Layer 3 of a small transformer language model trained on English Wikipedia (16 layers, counted from 0, width 96).
A neuron's activation on a vector x is SiLU(gate . x) times (in . x), where the dot is the dot product.
The model reads these tokens: " October" " " "2" "0" "0" "6"

The vector x that enters this layer's MLP at each token. A number n stands for (n - 500) times 0.0028.
0 " October": 353 443 464 514 358 685 818 614 626 551 557 486 612 472 447 283 491 530 579 361 474 542 440 706 523 531 440 514 568 564 365 694 557 290 504 391 410 548 426 440 546 708 495 482 539 534 491 501 556 508 573 567 273 418 752 247 483 616 500 661 375 471 539 489 608 726 430 437 330 733 620 437 387 486 505 344 519 616 545 497 424 520 490 480 421 801 625 547 583 293 500 554 513 435 637 535
1 " ": 378 551 454 662 569 506 667 499 644 659 519 476 516 574 498 266 517 517 549 675 546 427 522 585 520 622 413 586 544 758 308 608 605 353 558 353 545 539 440 479 251 500 539 563 450 494 468 671 580 405 557 561 351 325 649 368 415 503 480 432 617 583 364 566 572 602 376 416 326 584 573 414 515 418 535 357 512 568 531 473 421 441 408 445 502 632 743 532 538 447 435 626 416 525 613 652
2 "2": 340 727 434 622 492 438 576 272 694 470 666 488 519 593 348 370 601 303 596 340 491 470 413 479 457 519 455 327 685 442 370 682 597 549 445 532 511 489 398 388 348 388 577 516 538 573 505 519 788 342 685 566 412 570 679 213 479 450 419 556 478 408 583 341 549 667 467 532 610 373 566 396 460 518 503 391 556 481 420 399 295 438 460 486 549 525 538 526 497 551 251 537 415 383 601 444
3 "0": 422 650 463 612 430 851 421 609 708 594 602 591 516 559 477 335 644 509 496 395 739 460 445 257 521 631 259 497 798 522 381 666 477 734 405 439 619 615 487 393 475 601 627 496 597 484 473 629 587 580 503 581 283 655 615 415 600 476 417 453 389 546 484 418 625 591 473 570 532 545 501 362 420 392 597 442 688 502 472 405 520 409 427 463 695 368 617 579 424 543 365 552 372 649 585 594
4 "0": 391 694 446 545 501 949 439 475 656 470 620 454 560 488 471 386 652 454 467 326 591 490 466 361 503 624 331 421 851 559 555 663 435 708 420 465 662 583 445 412 466 499 595 486 520 575 441 627 719 567 529 601 360 627 619 552 713 467 409 439 421 509 489 305 463 634 433 515 539 546 431 424 419 411 543 476 699 466 452 403 533 433 436 397 710 394 465 579 400 552 456 524 458 557 611 606
5 "6": 426 978 447 589 541 736 461 419 522 421 641 528 528 685 583 385 544 539 704 463 405 527 365 469 504 477 499 456 772 529 429 702 482 533 550 424 618 550 435 513 429 593 450 549 568 504 442 672 674 562 623 595 399 488 579 497 498 476 486 467 515 502 537 388 665 813 469 528 572 539 411 454 455 478 576 565 696 387 407 540 517 465 457 560 584 581 621 520 396 550 389 520 529 367 668 463

Each question shows the input weights of one neuron of the MLP. A number n stands for (n - 500) times 0.0013.

n67 gate: 470 507 471 486 555 348 435 530 605 536 549 530 674 216 477 468 528 533 397 565 412 514 352 636 397 526 453 418 308 388 408 569 577 480 551 481 503 532 523 500 565 526 482 608 512 416 294 469 387 420 443 488 469 546 599 408 415 282 568 521 354 571 554 345 466 375 415 446 737 621 681 576 379 459 460 633 563 677 426 342 509 444 474 301 398 494 537 549 414 369 478 397 596 585 598 491
n67 in: 457 438 533 518 458 474 486 371 257 466 443 677 492 457 601 453 461 638 580 359 483 429 383 519 305 709 591 595 537 491 642 338 463 470 426 618 465 600 456 511 565 560 454 471 475 472 412 520 509 503 654 400 470 606 359 378 585 511 404 382 503 589 673 632 523 654 568 448 436 481 359 362 562 396 481 477 445 435 518 413 539 548 641 611 422 569 478 617 320 489 512 557 464 620 411 326
On which three tokens does it fire most, strongest first? 4 "0", 3 "0", 1 " "

n190 gate: 530 570 585 502 329 428 404 693 458 564 526 444 581 569 418 356 551 543 555 360 471 424 495 530 378 443 378 612 425 497 455 541 567 426 322 410 413 560 503 431 469 407 588 611 524 315 390 417 535 629 418 492 428 374 541 595 368 580 442 409 611 533 411 497 533 513 562 443 558 542 534 545 639 508 467 492 554 620 576 576 589 516 596 586 606 347 441 579 656 425 416 289 521 446 542 487
n190 in: 381 624 569 439 411 502 534 427 418 525 592 334 558 584 468 409 503 582 456 450 631 409 544 661 431 464 542 641 435 571 500 568 574 500 476 491 390 534 640 451 470 405 571 537 534 519 402 396 424 687 474 488 446 466 567 565 486 522 397 490 551 395 550 641 513 510 542 383 470 505 566 519 645 524 436 354 592 667 572 535 539 498 590 608 560 455 557 616 569 495 422 350 478 472 532 636
It fires most on token 0 " October"

n247 gate: 506 462 627 495 500 542 595 579 597 465 417 398 634 604 546 492 396 669 714 327 568 411 634 426 399 436 481 495 413 514 552 559 462 393 424 675 394 447 489 466 565 416 505 472 541 633 466 464 299 456 516 478 560 476 542 533 416 549 500 426 624 531 411 413 408 456 495 511 607 561 557 695 588 446 618 668 252 418 407 482 419 538 544 442 425 476 410 575 410 389 402 374 438 576 497 556
n247 in: 628 576 657 415 558 493 546 478 373 524 565 414 475 495 337 565 647 435 539 540 612 682 469 597 577 620 595 394 546 459 588 576 469 458 587 570 516 417 654 350 407 562 536 631 410 465 556 621 482 562 662 368 489 447 463 500 555 464 544 385 424 586 484 367 473 394 549 479 548 583 439 474 615 439 564 521 597 430 500 345 500 410 433 451 490 487 465 338 605 488 552 523 652 559 460 572
On which token does it fire most, and how strongly? 0 " October", at about 0.027

n240 gate: 408 446 488 580 391 462 448 491 395 489 427 346 422 428 402 604 390 490 467 577 431 493 488 456 527 431 527 424 435 557 480 450 433 613 526 553 462 445 619 661 459 607 465 309 480 536 381 450 488 436 624 560 513 541 402 471 477 557 365 567 507 559 485 454 463 440 334 495 538 403 444 498 580 327 388 439 567 554 404 542 471 411 480 480 450 365 474 442 536 598 594 623 232 531 441 423
n240 in: 528 518 587 576 423 460 564 532 407 460 438 567 532 567 530 401 544 460 474 525 306 557 491 459 518 605 459 524 545 514 521 643 311 417 382 524 397 561 331 520 500 540 567 479 493 538 512 484 387 428 529 525 627 566 477 496 427 594 516 459 491 431 584 621 449 593 445 423 578 493 498 514 439 507 571 559 376 431 441 555 398 523 582 664 465 480 533 543 543 634 568 507 657 323 485 614
On which three tokens does it fire most, strongest first? 3 "0", 4 "0", 1 " "

n106 gate: 280 478 431 586 524 459 548 429 467 363 515 505 556 407 373 463 414 399 568 544 559 470 536 484 302 477 521 576 487 560 469 568 495 602 465 525 517 248 567 473 384 458 644 515 462 491 561 494 428 582 463 370 393 458 553 669 674 424 481 517 495 495 430 562 411 428 541 440 483 582 526 552 402 550 555 537 475 514 522 530 559 467 426 687 595 495 512 460 530 498 477 467 427 429 557 607
n106 in: 544 435 474 550 571 596 464 550 478 379 549 466 460 539 578 602 486 530 506 483 484 519 491 445 568 535 660 559 453 625 389 572 259 448 504 502 354 398 441 593 480 472 518 624 462 580 570 556 486 564 504 557 595 529 535 479 515 618 518 624 496 415 557 437 399 536 554 454 432 380 500 424 410 460 391 451 537 477 454 561 558 527 543 657 498 586 570 549 705 462 574 482 493 578 452 408
It fires most on token 5 "6"

n14 gate: 510 568 530 377 568 493 372 519 556 659 406 366 616 521 470 480 351 529 483 500 536 537 551 507 395 517 536 584 401 379 402 469 500 532 535 486 592 573 495 478 609 443 562 555 622 550 566 495 490 394 436 598 425 457 450 549 378 564 587 431 429 599 570 424 466 606 554 542 479 442 485 467 381 594 379 342 480 526 538 493 377 441 531 379 466 270 406 740 527 490 514 738 606 475 599 535
n14 in: 666 453 415 401 527 536 434 505 324 507 517 344 546 525 478 534 344 547 421 468 359 519 392 482 454 457 485 519 659 674 466 563 544 523 450 447 492 483 561 556 679 547 490 545 505 591 596 463 658 414 460 534 387 531 507 540 555 373 317 533 444 566 562 575 413 465 479 589 578 469 430 537 411 558 432 520 531 480 608 617 647 522 595 382 699 533 424 490 433 555 469 539 432 500 459 471
On which three tokens does it fire most, strongest first? 4 "0", 0 " October", 3 "0"

n97 gate: 644 524 589 597 409 526 458 544 464 417 489 465 461 653 461 564 519 460 560 594 372 477 360 418 521 362 427 591 475 384 632 645 719 437 350 545 444 492 279 286 512 505 500 479 427 585 546 472 378 474 541 442 599 490 479 570 517 684 463 459 534 369 351 646 432 550 487 441 505 510 281 508 545 521 548 619 604 418 434 523 472 448 455 577 484 526 375 456 444 450 417 439 594 470 524 513
n97 in: 441 585 451 341 430 348 391 424 395 436 597 356 468 472 460 328 675 577 454 528 439 522 411 502 437 441 492 488 433 525 569 516 633 379 480 395 505 619 566 600 469 409 339 497 566 604 422 505 487 559 584 566 460 567 559 500 479 485 325 598 570 595 686 513 369 413 434 531 531 393 550 528 430 581 405 518 502 452 448 461 570 652 429 441 549 361 446 568 438 560 497 477 349 412 549 470
It fires most on token 0 " October"

n235 gate: 556 601 537 516 471 500 654 513 548 511 494 471 604 522 572 578 671 520 452 427 452 482 454 489 433 287 423 444 484 486 452 364 481 560 528 523 549 509 451 643 485 479 573 588 558 481 552 391 425 454 642 539 407 374 478 611 610 461 450 415 643 327 446 486 620 420 430 571 485 649 352 579 633 536 421 495 547 573 547 498 550 490 500 403 404 549 577 495 385 402 401 551 560 440 391 505
n235 in: 491 479 563 407 348 585 623 596 491 498 469 367 460 496 507 608 585 681 591 519 389 517 433 348 478 391 442 474 477 601 361 530 592 647 396 570 443 476 491 504 484 494 484 625 455 463 551 466 459 547 522 556 427 366 411 584 441 493 462 512 666 486 450 429 582 380 455 525 645 539 491 533 562 476 481 442 409 462 500 528 502 565 527 606 482 432 556 476 432 483 474 569 529 517 504 369
On which two tokens does it fire most, strongest first? 2 "2", 4 "0"